Layer 6 of a small transformer language model trained on English Wikipedia (9 layers, counted from 0, width 96).
A neuron's activation on a vector x is SiLU(gate . x) times (in . x), where the dot is the dot product.
The model reads these tokens: " deb" "ut" " in" " F" "orm" "ul" "a" " B" "M" "W" " A" "mer"

The vector x that enters this layer's MLP at each token. A number n stands for (n - 128) times 0.02.
0 " deb": 122, 91, 119, 144, 113, 150, 88, 109, 43, 107, 114, 160, 98, 140, 117, 114, 110, 172, 125, 148, 129, 148, 121, 119, 108, 103, 98, 95, 114, 136, 173, 157, 132, 123, 203, 77, 143, 165, 148, 106, 169, 149, 137, 133, 93, 117, 107, 145, 129, 85, 114, 132, 157, 115, 121, 180, 113, 92, 143, 135, 118, 142, 98, 126, 103, 129, 146, 173, 125, 125, 115, 130, 133, 163, 118, 109, 108, 119, 114, 124, 118, 153, 107, 115, 132, 154, 139, 104, 131, 144, 141, 148, 134, 137, 92, 123
1 "ut": 138, 154, 184, 143, 136, 173, 174, 130, 47, 132, 132, 138, 105, 127, 116, 134, 128, 168, 71, 132, 128, 134, 133, 136, 78, 124, 158, 129, 118, 106, 137, 135, 121, 109, 171, 96, 154, 160, 161, 126, 142, 172, 158, 104, 106, 143, 82, 112, 61, 116, 91, 113, 124, 128, 136, 129, 97, 146, 181, 130, 119, 105, 105, 107, 132, 112, 131, 131, 95, 152, 145, 131, 118, 132, 115, 132, 162, 135, 128, 132, 112, 127, 133, 112, 109, 126, 141, 133, 106, 150, 157, 175, 105, 138, 145, 129
2 " in": 139, 151, 97, 143, 135, 124, 149, 128, 46, 130, 118, 163, 110, 133, 146, 140, 96, 172, 118, 119, 124, 145, 129, 142, 21, 125, 118, 135, 113, 141, 171, 137, 127, 120, 189, 82, 175, 166, 144, 116, 135, 121, 138, 143, 152, 149, 106, 133, 100, 124, 122, 119, 110, 142, 98, 155, 116, 125, 135, 140, 153, 136, 94, 144, 139, 126, 113, 137, 108, 132, 131, 160, 137, 109, 118, 130, 112, 132, 129, 154, 101, 126, 113, 134, 128, 169, 119, 103, 130, 138, 119, 138, 104, 120, 130, 108
3 " F": 131, 117, 118, 123, 162, 116, 118, 142, 54, 138, 120, 161, 92, 182, 121, 79, 107, 228, 118, 125, 188, 148, 144, 129, 128, 70, 112, 171, 130, 142, 145, 110, 125, 110, 170, 115, 134, 170, 122, 124, 153, 123, 125, 174, 109, 171, 126, 127, 134, 139, 120, 103, 102, 139, 83, 163, 122, 156, 126, 117, 101, 135, 123, 110, 127, 125, 138, 169, 116, 164, 142, 158, 142, 133, 127, 155, 96, 122, 140, 147, 106, 129, 116, 120, 134, 156, 110, 110, 146, 136, 111, 121, 113, 132, 107, 112
4 "orm": 72, 176, 128, 153, 132, 153, 179, 126, 54, 157, 81, 164, 149, 143, 129, 128, 132, 146, 101, 133, 177, 124, 161, 149, 101, 141, 120, 140, 112, 135, 108, 112, 135, 140, 179, 135, 168, 152, 147, 126, 138, 159, 147, 167, 109, 113, 128, 116, 110, 140, 126, 88, 97, 154, 114, 110, 111, 128, 158, 102, 129, 148, 152, 82, 105, 67, 132, 119, 136, 140, 146, 176, 145, 120, 133, 138, 173, 99, 115, 125, 107, 101, 117, 110, 135, 105, 159, 179, 119, 114, 144, 187, 145, 144, 146, 136
5 "ul": 113, 126, 145, 204, 144, 184, 117, 125, 50, 117, 117, 99, 133, 153, 105, 132, 132, 143, 126, 95, 162, 162, 144, 117, 100, 114, 153, 129, 91, 113, 118, 88, 121, 149, 163, 122, 179, 158, 118, 88, 118, 134, 148, 141, 115, 161, 103, 146, 125, 142, 133, 126, 72, 116, 155, 173, 168, 112, 168, 111, 147, 156, 122, 130, 152, 130, 121, 130, 134, 144, 168, 120, 122, 124, 93, 120, 207, 108, 98, 133, 112, 139, 129, 86, 113, 139, 106, 87, 126, 135, 142, 123, 95, 141, 143, 115
6 "a": 124, 131, 144, 203, 157, 150, 126, 110, 51, 135, 140, 93, 110, 99, 143, 130, 133, 181, 121, 120, 128, 134, 118, 137, 64, 122, 138, 162, 117, 109, 96, 148, 124, 131, 177, 113, 116, 158, 125, 113, 114, 113, 102, 127, 142, 140, 109, 137, 100, 151, 137, 133, 107, 89, 141, 146, 138, 131, 144, 89, 107, 107, 136, 121, 135, 109, 127, 113, 126, 128, 201, 141, 94, 117, 81, 118, 165, 141, 82, 130, 75, 131, 133, 100, 88, 163, 94, 114, 135, 138, 97, 152, 134, 141, 123, 85
7 " B": 150, 106, 91, 149, 174, 126, 139, 132, 55, 147, 125, 138, 98, 176, 143, 155, 121, 247, 123, 139, 158, 132, 121, 142, 130, 147, 119, 180, 184, 155, 143, 104, 136, 116, 173, 111, 138, 153, 125, 128, 158, 131, 125, 137, 109, 158, 121, 160, 139, 130, 120, 149, 94, 116, 123, 144, 101, 139, 166, 110, 123, 123, 117, 131, 175, 111, 131, 129, 122, 138, 132, 138, 135, 110, 87, 130, 143, 159, 122, 135, 85, 155, 132, 128, 122, 155, 117, 113, 132, 121, 113, 147, 123, 131, 98, 117
8 "M": 137, 114, 135, 178, 122, 133, 175, 112, 44, 124, 104, 138, 147, 142, 144, 83, 131, 200, 144, 151, 166, 106, 132, 155, 98, 126, 122, 170, 158, 126, 106, 162, 138, 116, 185, 112, 132, 135, 138, 104, 120, 104, 116, 144, 141, 138, 137, 124, 114, 150, 121, 112, 119, 102, 116, 107, 141, 161, 159, 131, 121, 98, 141, 117, 151, 119, 146, 114, 128, 141, 143, 138, 138, 118, 113, 123, 115, 143, 173, 127, 144, 93, 119, 95, 109, 161, 179, 89, 134, 83, 143, 146, 137, 164, 112, 139
9 "W": 121, 116, 102, 175, 134, 142, 149, 102, 46, 150, 137, 136, 115, 156, 124, 142, 123, 203, 136, 154, 182, 120, 139, 153, 89, 128, 105, 157, 126, 124, 123, 125, 144, 142, 181, 131, 111, 128, 128, 119, 139, 112, 129, 142, 173, 157, 147, 164, 112, 159, 128, 83, 116, 108, 125, 125, 132, 146, 152, 149, 114, 83, 129, 152, 167, 129, 135, 130, 127, 180, 151, 131, 163, 137, 126, 114, 142, 126, 145, 131, 134, 95, 155, 115, 109, 161, 126, 73, 118, 88, 112, 150, 108, 130, 118, 122
10 " A": 160, 80, 111, 162, 184, 105, 155, 146, 52, 152, 114, 168, 113, 155, 153, 106, 116, 214, 122, 130, 145, 94, 121, 117, 104, 129, 121, 145, 151, 130, 135, 136, 128, 107, 163, 105, 126, 152, 132, 127, 156, 134, 136, 145, 106, 155, 153, 165, 138, 140, 123, 153, 115, 115, 85, 148, 105, 152, 141, 179, 131, 95, 98, 129, 142, 145, 78, 139, 124, 156, 173, 158, 119, 152, 90, 123, 106, 131, 125, 178, 106, 127, 122, 98, 143, 166, 108, 115, 134, 120, 132, 138, 119, 134, 111, 109
11 "mer": 148, 121, 117, 170, 183, 144, 159, 192, 56, 128, 33, 125, 153, 153, 153, 93, 114, 110, 135, 153, 169, 132, 155, 138, 85, 141, 124, 182, 102, 132, 142, 123, 133, 148, 158, 118, 105, 121, 127, 144, 110, 119, 113, 126, 106, 159, 137, 148, 115, 145, 107, 64, 135, 102, 131, 130, 97, 128, 181, 77, 139, 113, 132, 119, 124, 93, 115, 142, 111, 129, 156, 151, 113, 110, 110, 142, 118, 130, 149, 113, 100, 98, 107, 117, 123, 67, 127, 152, 99, 104, 130, 161, 88, 110, 116, 125

Each question shows the input weights of one neuron of the MLP. A number n stands for (n - 128) times 0.0096.

n207 gate: 121, 165, 100, 117, 106, 128, 87, 182, 149, 118, 149, 202, 114, 96, 62, 132, 85, 107, 108, 114, 132, 153, 129, 172, 151, 162, 128, 99, 193, 154, 102, 91, 129, 117, 133, 127, 87, 95, 112, 119, 129, 146, 130, 156, 126, 139, 130, 138, 138, 104, 149, 168, 154, 82, 180, 113, 132, 95, 90, 128, 117, 180, 131, 143, 108, 94, 130, 73, 166, 142, 113, 103, 144, 99, 116, 160, 96, 101, 137, 152, 108, 138, 98, 143, 119, 144, 211, 132, 163, 146, 129, 125, 82, 165, 80, 101
n207 in: 150, 164, 143, 165, 147, 176, 86, 178, 120, 113, 157, 144, 167, 123, 108, 184, 133, 115, 121, 139, 48, 141, 81, 135, 98, 111, 139, 121, 134, 158, 92, 77, 125, 133, 144, 155, 146, 119, 148, 105, 127, 204, 64, 125, 110, 88, 91, 146, 164, 141, 79, 134, 157, 123, 119, 120, 101, 147, 176, 136, 111, 141, 122, 161, 165, 64, 155, 142, 139, 159, 78, 136, 67, 117, 159, 136, 122, 141, 99, 129, 66, 102, 126, 99, 110, 151, 160, 120, 85, 112, 148, 83, 113, 95, 92, 89
On which token does it fire most, and how strongly? 3 " F", at about 0.36

n57 gate: 131, 81, 126, 134, 124, 133, 108, 177, 130, 116, 181, 178, 117, 122, 96, 110, 159, 136, 142, 129, 140, 93, 124, 141, 114, 123, 162, 114, 111, 118, 94, 139, 131, 154, 107, 133, 72, 129, 95, 89, 90, 104, 122, 87, 127, 68, 124, 154, 123, 169, 98, 198, 148, 87, 101, 98, 124, 123, 88, 135, 166, 99, 42, 185, 105, 97, 166, 93, 175, 88, 56, 163, 149, 145, 85, 134, 122, 126, 147, 120, 98, 130, 140, 94, 145, 145, 177, 161, 127, 149, 137, 182, 97, 105, 111, 87
n57 in: 103, 99, 130, 155, 116, 134, 138, 154, 124, 66, 138, 72, 69, 113, 195, 138, 160, 128, 183, 145, 145, 83, 160, 162, 115, 89, 173, 128, 119, 162, 129, 91, 149, 163, 129, 120, 116, 129, 106, 120, 177, 117, 76, 131, 108, 121, 122, 139, 162, 72, 155, 106, 172, 139, 97, 168, 169, 153, 134, 106, 84, 177, 170, 193, 169, 135, 136, 120, 158, 109, 101, 143, 163, 131, 111, 146, 167, 169, 185, 157, 159, 174, 119, 106, 101, 142, 82, 131, 129, 125, 93, 125, 99, 162, 110, 123
Its three highest activations, in order, are on tokens 1 "ut", 4 "orm", 0 " deb"

n134 gate: 140, 113, 120, 125, 149, 118, 60, 132, 154, 132, 109, 124, 90, 77, 58, 162, 145, 129, 109, 75, 129, 136, 146, 107, 147, 91, 126, 151, 124, 129, 169, 143, 139, 106, 144, 133, 122, 108, 108, 137, 93, 64, 109, 158, 85, 87, 201, 162, 145, 117, 116, 134, 143, 101, 159, 108, 140, 126, 132, 162, 201, 136, 159, 88, 86, 120, 130, 118, 125, 79, 86, 123, 113, 187, 110, 158, 149, 125, 119, 156, 71, 133, 125, 160, 135, 111, 164, 151, 168, 88, 121, 172, 176, 102, 160, 132
n134 in: 92, 99, 102, 92, 95, 174, 145, 125, 74, 150, 128, 119, 122, 148, 153, 91, 179, 78, 132, 109, 67, 108, 119, 112, 178, 76, 111, 66, 118, 126, 126, 156, 133, 156, 163, 116, 143, 115, 100, 114, 123, 162, 107, 134, 160, 104, 176, 102, 117, 79, 160, 68, 144, 133, 107, 197, 111, 119, 83, 128, 182, 163, 117, 117, 127, 115, 101, 160, 61, 89, 129, 136, 114, 146, 81, 101, 142, 129, 81, 157, 104, 104, 144, 113, 156, 147, 128, 116, 124, 210, 144, 142, 138, 99, 156, 170
Which token does this neuron like most? 7 " B"

n53 gate: 123, 147, 115, 95, 125, 131, 104, 163, 99, 153, 124, 126, 114, 173, 146, 160, 96, 153, 150, 143, 106, 108, 166, 98, 117, 114, 105, 114, 154, 121, 158, 168, 152, 101, 123, 136, 169, 130, 153, 186, 85, 128, 172, 140, 111, 120, 152, 129, 139, 120, 180, 116, 102, 111, 115, 105, 117, 125, 95, 140, 154, 167, 138, 134, 56, 139, 101, 147, 121, 130, 110, 148, 90, 95, 120, 178, 170, 162, 159, 137, 104, 128, 144, 78, 135, 106, 136, 158, 152, 137, 109, 114, 134, 154, 94, 140
n53 in: 111, 72, 143, 136, 84, 124, 194, 146, 83, 150, 84, 146, 96, 123, 148, 80, 123, 98, 96, 134, 155, 122, 124, 141, 143, 134, 109, 162, 109, 122, 137, 67, 122, 124, 121, 135, 136, 127, 97, 121, 130, 131, 105, 82, 122, 73, 115, 134, 127, 143, 95, 74, 189, 128, 109, 145, 127, 154, 109, 98, 98, 123, 148, 142, 145, 116, 121, 140, 160, 126, 70, 104, 92, 85, 118, 126, 125, 143, 77, 120, 151, 158, 126, 169, 98, 141, 118, 118, 97, 135, 116, 149, 139, 129, 81, 162
On which two tokens does it fire most, strongest first? 4 "orm", 11 "mer"

n133 gate: 103, 152, 102, 136, 106, 142, 141, 136, 152, 154, 140, 113, 184, 94, 129, 178, 162, 133, 147, 141, 195, 101, 140, 156, 138, 107, 124, 164, 146, 123, 126, 125, 110, 126, 124, 150, 178, 123, 141, 105, 168, 124, 107, 131, 154, 194, 117, 146, 123, 120, 136, 146, 113, 146, 83, 135, 124, 94, 113, 187, 139, 145, 112, 138, 70, 186, 114, 140, 141, 169, 116, 148, 155, 113, 88, 66, 124, 125, 159, 161, 110, 111, 107, 121, 145, 148, 131, 208, 75, 73, 130, 157, 112, 125, 120, 156
n133 in: 127, 123, 120, 198, 81, 133, 161, 110, 187, 149, 105, 212, 128, 102, 109, 115, 71, 182, 108, 123, 169, 99, 152, 57, 125, 157, 101, 121, 114, 133, 164, 107, 100, 151, 157, 164, 87, 170, 97, 170, 130, 131, 156, 108, 174, 53, 141, 138, 151, 158, 167, 137, 141, 105, 104, 126, 82, 165, 121, 128, 163, 71, 111, 100, 120, 137, 162, 95, 102, 101, 122, 133, 99, 120, 128, 129, 75, 154, 109, 104, 100, 126, 170, 150, 125, 153, 132, 71, 103, 92, 173, 101, 96, 108, 122, 115
Which token does this neuron like most? 9 "W"

n159 gate: 79, 136, 127, 94, 139, 114, 148, 140, 122, 137, 155, 69, 119, 117, 147, 142, 119, 101, 167, 121, 86, 135, 110, 163, 170, 115, 127, 129, 143, 138, 121, 164, 130, 139, 94, 138, 118, 140, 139, 127, 117, 77, 224, 136, 108, 129, 96, 107, 171, 103, 117, 91, 140, 93, 149, 133, 155, 147, 184, 150, 119, 180, 75, 134, 106, 180, 95, 148, 107, 170, 122, 99, 119, 147, 124, 102, 84, 78, 152, 140, 112, 100, 81, 90, 113, 121, 109, 120, 122, 153, 120, 80, 137, 107, 127, 140
n159 in: 72, 83, 84, 90, 148, 157, 181, 133, 142, 61, 104, 154, 88, 138, 128, 125, 62, 131, 160, 172, 110, 77, 131, 148, 41, 138, 79, 123, 93, 122, 68, 136, 78, 135, 85, 163, 96, 94, 80, 103, 132, 213, 127, 134, 139, 95, 141, 163, 143, 123, 139, 75, 136, 144, 135, 105, 149, 121, 147, 123, 149, 182, 120, 136, 111, 104, 122, 59, 124, 173, 148, 169, 130, 74, 149, 155, 79, 147, 161, 176, 134, 126, 103, 115, 153, 146, 183, 129, 103, 127, 123, 55, 104, 165, 96, 77
On which token does it fire most, and how strongly? 1 "ut", at about 0.47

n59 gate: 148, 101, 165, 97, 163, 126, 90, 116, 141, 159, 142, 108, 105, 141, 107, 114, 130, 145, 121, 123, 149, 159, 152, 122, 111, 114, 124, 100, 81, 124, 60, 144, 78, 140, 129, 137, 127, 116, 165, 93, 132, 118, 141, 182, 139, 111, 117, 135, 113, 61, 143, 126, 52, 176, 141, 92, 97, 137, 104, 149, 146, 138, 112, 76, 115, 136, 154, 118, 114, 67, 105, 182, 152, 150, 143, 163, 184, 99, 122, 72, 146, 132, 101, 119, 150, 129, 182, 105, 109, 98, 150, 120, 162, 178, 124, 147
n59 in: 130, 104, 79, 139, 136, 139, 115, 147, 86, 148, 145, 112, 148, 106, 152, 123, 130, 125, 79, 93, 125, 124, 131, 162, 127, 109, 117, 119, 116, 123, 168, 159, 109, 135, 105, 132, 152, 134, 128, 163, 164, 99, 131, 157, 122, 143, 126, 64, 123, 85, 219, 126, 129, 193, 78, 146, 116, 150, 134, 129, 102, 111, 122, 111, 161, 124, 105, 168, 167, 100, 163, 83, 162, 158, 151, 99, 112, 98, 190, 137, 122, 140, 146, 163, 89, 139, 106, 177, 98, 154, 99, 104, 38, 92, 136, 175
On which two tokens does it fire most, strongest first? 3 " F", 6 "a"

n205 gate: 140, 166, 119, 108, 156, 128, 138, 167, 134, 130, 85, 63, 162, 109, 151, 166, 113, 109, 148, 169, 117, 120, 57, 126, 117, 86, 106, 117, 138, 116, 121, 198, 146, 130, 115, 94, 141, 120, 168, 142, 147, 126, 112, 183, 138, 166, 139, 131, 149, 118, 128, 157, 143, 162, 126, 108, 93, 84, 86, 136, 146, 132, 75, 118, 124, 136, 93, 69, 73, 158, 110, 155, 115, 85, 139, 106, 136, 141, 149, 139, 118, 111, 157, 143, 141, 134, 91, 120, 130, 88, 132, 90, 115, 88, 100, 137
n205 in: 128, 193, 108, 138, 95, 130, 131, 89, 126, 110, 106, 169, 148, 141, 142, 113, 145, 97, 158, 145, 114, 133, 169, 96, 101, 123, 169, 83, 129, 157, 119, 134, 113, 94, 113, 141, 181, 141, 118, 169, 173, 174, 141, 165, 107, 68, 146, 117, 104, 105, 159, 132, 96, 178, 70, 126, 136, 123, 94, 182, 104, 99, 164, 103, 131, 175, 171, 68, 115, 131, 132, 115, 107, 120, 138, 164, 101, 177, 150, 206, 105, 136, 148, 95, 116, 128, 116, 141, 90, 167, 137, 115, 114, 154, 74, 144
Which token does this neuron like most? 2 " in"

n123 gate: 65, 93, 132, 81, 99, 105, 121, 148, 156, 117, 135, 160, 84, 173, 129, 118, 170, 120, 70, 94, 140, 154, 122, 165, 129, 152, 79, 169, 165, 117, 172, 100, 147, 66, 57, 144, 97, 127, 94, 111, 63, 101, 113, 145, 108, 151, 106, 92, 126, 122, 196, 114, 126, 143, 102, 87, 134, 95, 91, 138, 126, 115, 51, 105, 149, 133, 161, 137, 96, 140, 157, 99, 146, 176, 166, 83, 161, 149, 151, 155, 100, 149, 153, 112, 125, 169, 168, 163, 107, 106, 162, 133, 121, 122, 92, 157
n123 in: 115, 161, 73, 102, 133, 150, 125, 180, 135, 134, 127, 132, 180, 151, 147, 137, 128, 126, 152, 139, 146, 180, 86, 147, 149, 108, 126, 107, 147, 153, 117, 144, 158, 127, 117, 89, 93, 125, 78, 179, 117, 152, 174, 62, 163, 136, 123, 182, 101, 161, 107, 104, 143, 119, 136, 147, 141, 185, 170, 116, 145, 104, 106, 68, 76, 132, 153, 135, 107, 157, 153, 149, 193, 108, 144, 73, 172, 155, 215, 139, 135, 169, 123, 144, 130, 122, 143, 177, 140, 136, 162, 145, 92, 146, 135, 157
On which token does it fire most, and how strongly? 6 "a", at about 0.33

n136 gate: 106, 128, 145, 149, 162, 82, 123, 94, 118, 101, 164, 133, 66, 117, 143, 158, 111, 113, 76, 85, 98, 120, 98, 103, 108, 97, 94, 116, 111, 151, 162, 153, 170, 152, 135, 138, 126, 181, 90, 171, 154, 148, 126, 57, 109, 52, 142, 134, 98, 93, 172, 89, 108, 149, 123, 134, 132, 85, 71, 173, 117, 184, 199, 158, 129, 205, 123, 97, 113, 93, 100, 112, 145, 125, 143, 149, 158, 131, 148, 112, 88, 129, 108, 109, 117, 129, 133, 135, 156, 116, 134, 176, 112, 122, 138, 125
n136 in: 139, 146, 168, 95, 138, 122, 57, 70, 109, 140, 158, 138, 135, 89, 94, 87, 114, 126, 157, 105, 134, 142, 150, 102, 177, 158, 101, 144, 130, 120, 122, 81, 101, 131, 117, 151, 46, 137, 108, 103, 119, 135, 127, 110, 99, 120, 131, 144, 142, 149, 92, 121, 109, 143, 107, 120, 92, 107, 104, 173, 153, 176, 140, 111, 113, 161, 157, 181, 126, 123, 167, 171, 143, 147, 140, 167, 149, 141, 117, 91, 131, 184, 87, 121, 83, 130, 149, 132, 136, 117, 173, 154, 143, 164, 99, 132
On which token does it fire most, and how strongly? 0 " deb", at about 1.4

n112 gate: 122, 89, 109, 141, 77, 117, 134, 146, 118, 100, 134, 128, 96, 128, 84, 145, 109, 108, 140, 116, 120, 109, 65, 151, 195, 139, 138, 141, 166, 86, 166, 137, 177, 111, 148, 169, 124, 189, 138, 145, 123, 160, 123, 131, 106, 140, 148, 91, 202, 169, 127, 122, 154, 124, 117, 123, 106, 153, 174, 118, 129, 140, 175, 158, 124, 171, 111, 141, 84, 159, 86, 149, 66, 121, 169, 102, 129, 124, 120, 171, 97, 81, 181, 88, 99, 103, 110, 164, 94, 111, 134, 120, 132, 96, 108, 180
n112 in: 86, 114, 97, 180, 129, 168, 108, 148, 197, 92, 149, 153, 84, 122, 162, 107, 113, 143, 149, 112, 113, 105, 109, 172, 133, 106, 122, 185, 116, 170, 106, 127, 124, 152, 79, 148, 118, 171, 118, 134, 99, 173, 140, 193, 71, 137, 144, 115, 103, 93, 150, 155, 95, 65, 163, 147, 140, 156, 161, 154, 116, 94, 122, 88, 149, 143, 123, 140, 87, 151, 150, 94, 137, 166, 147, 133, 177, 139, 106, 138, 73, 109, 100, 79, 81, 65, 167, 140, 147, 151, 108, 166, 107, 123, 138, 100
On which token does it fire most, and how strongly? 2 " in", at about 0.38

n225 gate: 155, 162, 103, 154, 104, 152, 92, 168, 114, 113, 171, 99, 130, 99, 96, 157, 113, 112, 129, 137, 114, 141, 127, 141, 103, 66, 118, 128, 132, 121, 121, 143, 179, 118, 78, 101, 126, 120, 127, 52, 97, 111, 103, 92, 129, 142, 114, 125, 182, 115, 125, 120, 120, 151, 100, 85, 151, 159, 107, 125, 166, 142, 124, 153, 152, 131, 171, 122, 100, 101, 127, 60, 104, 105, 113, 166, 97, 105, 95, 193, 147, 105, 134, 154, 169, 132, 103, 121, 129, 128, 173, 130, 94, 175, 104, 179
n225 in: 139, 97, 103, 171, 122, 168, 120, 118, 99, 173, 160, 124, 128, 174, 85, 45, 143, 113, 191, 142, 173, 128, 125, 156, 80, 132, 144, 101, 135, 161, 125, 122, 98, 176, 67, 150, 169, 110, 148, 160, 156, 53, 99, 144, 149, 138, 131, 140, 184, 109, 157, 163, 169, 144, 165, 142, 142, 93, 139, 122, 153, 163, 141, 77, 133, 111, 126, 121, 150, 138, 168, 95, 116, 110, 123, 146, 135, 112, 136, 97, 72, 108, 121, 157, 133, 169, 162, 147, 166, 120, 159, 137, 181, 91, 118, 127
Its three highest activations, in order, are on tokens 1 "ut", 5 "ul", 10 " A"

n107 gate: 113, 125, 169, 156, 125, 141, 127, 201, 181, 132, 154, 175, 158, 115, 129, 181, 119, 89, 139, 128, 122, 102, 149, 54, 106, 55, 135, 171, 175, 96, 112, 138, 137, 115, 123, 154, 173, 121, 158, 152, 63, 124, 114, 127, 155, 115, 135, 65, 112, 181, 147, 100, 171, 75, 97, 87, 89, 115, 101, 123, 127, 142, 128, 166, 128, 130, 89, 133, 156, 103, 144, 142, 115, 147, 121, 129, 133, 126, 137, 120, 98, 159, 142, 130, 125, 93, 81, 176, 76, 145, 118, 119, 82, 120, 83, 117
n107 in: 137, 133, 66, 75, 197, 119, 154, 126, 150, 109, 143, 76, 120, 141, 137, 220, 86, 134, 95, 114, 100, 102, 111, 130, 86, 83, 92, 156, 117, 107, 141, 104, 181, 137, 143, 104, 107, 134, 115, 136, 137, 150, 28, 131, 169, 174, 102, 123, 147, 134, 140, 127, 114, 153, 107, 98, 148, 45, 145, 73, 127, 102, 75, 152, 90, 146, 129, 150, 107, 122, 85, 161, 151, 154, 170, 95, 168, 114, 125, 113, 103, 120, 167, 109, 136, 108, 144, 154, 101, 134, 122, 105, 218, 95, 168, 125
Which token does this neuron like most? 8 "M"

n162 gate: 114, 171, 137, 138, 145, 102, 114, 129, 130, 72, 132, 152, 134, 149, 98, 124, 118, 98, 105, 163, 73, 153, 141, 126, 137, 139, 119, 117, 126, 172, 203, 181, 122, 161, 158, 95, 134, 133, 159, 128, 109, 113, 85, 142, 120, 139, 105, 163, 90, 110, 170, 133, 151, 103, 143, 135, 98, 129, 85, 104, 109, 142, 120, 130, 126, 125, 73, 126, 166, 98, 110, 132, 111, 102, 171, 82, 95, 121, 141, 119, 187, 85, 147, 140, 87, 181, 83, 133, 97, 83, 116, 125, 126, 161, 130, 107
n162 in: 128, 183, 160, 73, 155, 90, 122, 72, 177, 152, 172, 120, 131, 116, 128, 145, 97, 140, 99, 105, 121, 140, 123, 117, 106, 150, 172, 163, 142, 134, 178, 105, 137, 128, 121, 116, 125, 127, 102, 135, 92, 143, 114, 143, 165, 111, 134, 147, 131, 128, 127, 96, 128, 178, 77, 160, 107, 93, 91, 137, 138, 204, 129, 174, 118, 207, 100, 109, 170, 117, 123, 174, 214, 76, 110, 118, 146, 94, 173, 90, 98, 109, 79, 196, 121, 122, 114, 138, 86, 122, 121, 125, 145, 149, 140, 106
Which token does this neuron like most? 2 " in"

n85 gate: 124, 108, 94, 148, 119, 83, 119, 136, 126, 90, 129, 140, 58, 134, 117, 97, 130, 110, 106, 133, 173, 189, 99, 155, 175, 121, 100, 132, 88, 148, 133, 109, 123, 121, 119, 170, 116, 111, 147, 166, 99, 120, 113, 116, 85, 131, 145, 128, 108, 126, 173, 116, 107, 103, 102, 152, 107, 76, 120, 112, 122, 146, 69, 184, 128, 150, 159, 68, 131, 130, 108, 133, 110, 173, 119, 86, 107, 162, 156, 93, 158, 115, 155, 91, 168, 165, 127, 136, 150, 151, 114, 155, 125, 89, 117, 116
n85 in: 126, 137, 130, 176, 108, 142, 82, 166, 112, 101, 138, 120, 125, 150, 150, 79, 131, 104, 85, 139, 98, 87, 106, 59, 185, 148, 157, 102, 118, 167, 116, 140, 101, 66, 127, 163, 132, 116, 165, 123, 85, 162, 139, 91, 145, 115, 170, 63, 110, 164, 181, 167, 168, 79, 191, 120, 121, 141, 106, 143, 72, 71, 158, 131, 117, 149, 140, 132, 135, 133, 189, 113, 132, 177, 118, 84, 103, 190, 142, 106, 85, 120, 125, 168, 140, 116, 126, 142, 145, 93, 132, 155, 70, 190, 123, 133
Its three highest activations, in order, are on tokens 2 " in", 4 "orm", 5 "ul"

n125 gate: 141, 147, 201, 142, 92, 68, 159, 124, 161, 87, 132, 125, 146, 137, 115, 194, 108, 161, 164, 121, 114, 143, 113, 131, 124, 200, 157, 112, 153, 112, 121, 100, 123, 93, 151, 144, 106, 121, 141, 141, 118, 169, 130, 126, 172, 165, 151, 136, 178, 149, 52, 104, 129, 169, 140, 90, 137, 121, 134, 108, 144, 132, 85, 151, 159, 122, 160, 144, 124, 101, 98, 146, 116, 118, 136, 150, 158, 123, 157, 73, 142, 162, 130, 126, 97, 171, 127, 130, 105, 142, 185, 154, 137, 143, 108, 110
n125 in: 144, 116, 207, 64, 71, 126, 119, 165, 126, 133, 91, 166, 149, 128, 142, 152, 198, 79, 134, 150, 151, 154, 144, 135, 114, 108, 171, 105, 132, 128, 183, 168, 125, 109, 151, 134, 171, 174, 144, 186, 112, 138, 144, 157, 141, 172, 148, 117, 110, 90, 152, 132, 145, 139, 141, 138, 119, 130, 132, 128, 120, 148, 135, 107, 123, 117, 132, 168, 94, 173, 119, 171, 85, 129, 109, 115, 164, 132, 154, 123, 186, 199, 203, 153, 141, 91, 136, 134, 64, 151, 65, 185, 140, 164, 151, 101
Which token does this neuron like most? 1 "ut"

n11 gate: 138, 125, 116, 105, 164, 94, 102, 115, 138, 154, 153, 155, 137, 198, 112, 121, 138, 149, 171, 139, 77, 171, 138, 158, 140, 78, 120, 67, 124, 136, 146, 108, 142, 105, 74, 114, 123, 135, 126, 154, 154, 146, 90, 178, 169, 134, 139, 126, 130, 119, 157, 164, 149, 143, 125, 126, 134, 151, 143, 193, 133, 120, 127, 111, 108, 188, 79, 109, 157, 107, 141, 134, 145, 125, 134, 185, 122, 130, 112, 128, 120, 189, 126, 116, 137, 107, 111, 141, 116, 148, 98, 100, 142, 164, 94, 165
n11 in: 141, 113, 117, 133, 124, 146, 163, 172, 119, 119, 115, 160, 109, 94, 126, 127, 151, 80, 128, 112, 176, 120, 107, 139, 111, 137, 97, 122, 135, 114, 104, 133, 176, 165, 180, 75, 104, 116, 126, 78, 118, 141, 76, 145, 134, 168, 164, 98, 155, 71, 143, 96, 122, 165, 76, 123, 154, 123, 128, 125, 144, 195, 124, 107, 205, 126, 146, 212, 138, 163, 101, 118, 179, 94, 122, 114, 138, 106, 174, 137, 124, 114, 140, 133, 97, 206, 91, 114, 133, 125, 129, 122, 89, 165, 171, 146
On which two tokens does it fire most, strongest first? 3 " F", 10 " A"

n29 gate: 130, 160, 119, 91, 139, 95, 147, 138, 79, 144, 118, 82, 130, 142, 119, 112, 120, 114, 93, 125, 75, 132, 148, 132, 131, 115, 136, 137, 151, 166, 185, 163, 150, 153, 130, 95, 150, 132, 141, 190, 118, 148, 148, 95, 126, 145, 153, 135, 138, 136, 156, 140, 81, 117, 121, 129, 146, 90, 92, 149, 130, 129, 135, 106, 99, 153, 92, 212, 139, 93, 134, 133, 151, 131, 164, 140, 108, 126, 133, 108, 119, 154, 187, 89, 142, 111, 160, 93, 88, 154, 130, 94, 126, 138, 145, 147
n29 in: 123, 146, 111, 127, 100, 122, 159, 161, 133, 172, 100, 145, 165, 107, 120, 107, 167, 104, 105, 147, 150, 174, 98, 203, 73, 131, 95, 108, 90, 155, 130, 125, 123, 131, 153, 136, 136, 96, 106, 160, 118, 121, 74, 139, 129, 128, 115, 98, 161, 149, 134, 73, 113, 143, 165, 126, 143, 121, 125, 180, 130, 116, 113, 129, 170, 177, 112, 138, 125, 161, 132, 104, 139, 144, 108, 175, 130, 173, 140, 143, 162, 150, 105, 119, 162, 83, 142, 154, 138, 71, 151, 58, 55, 171, 122, 109
Its three highest activations, in order, are on tokens 2 " in", 6 "a", 7 " B"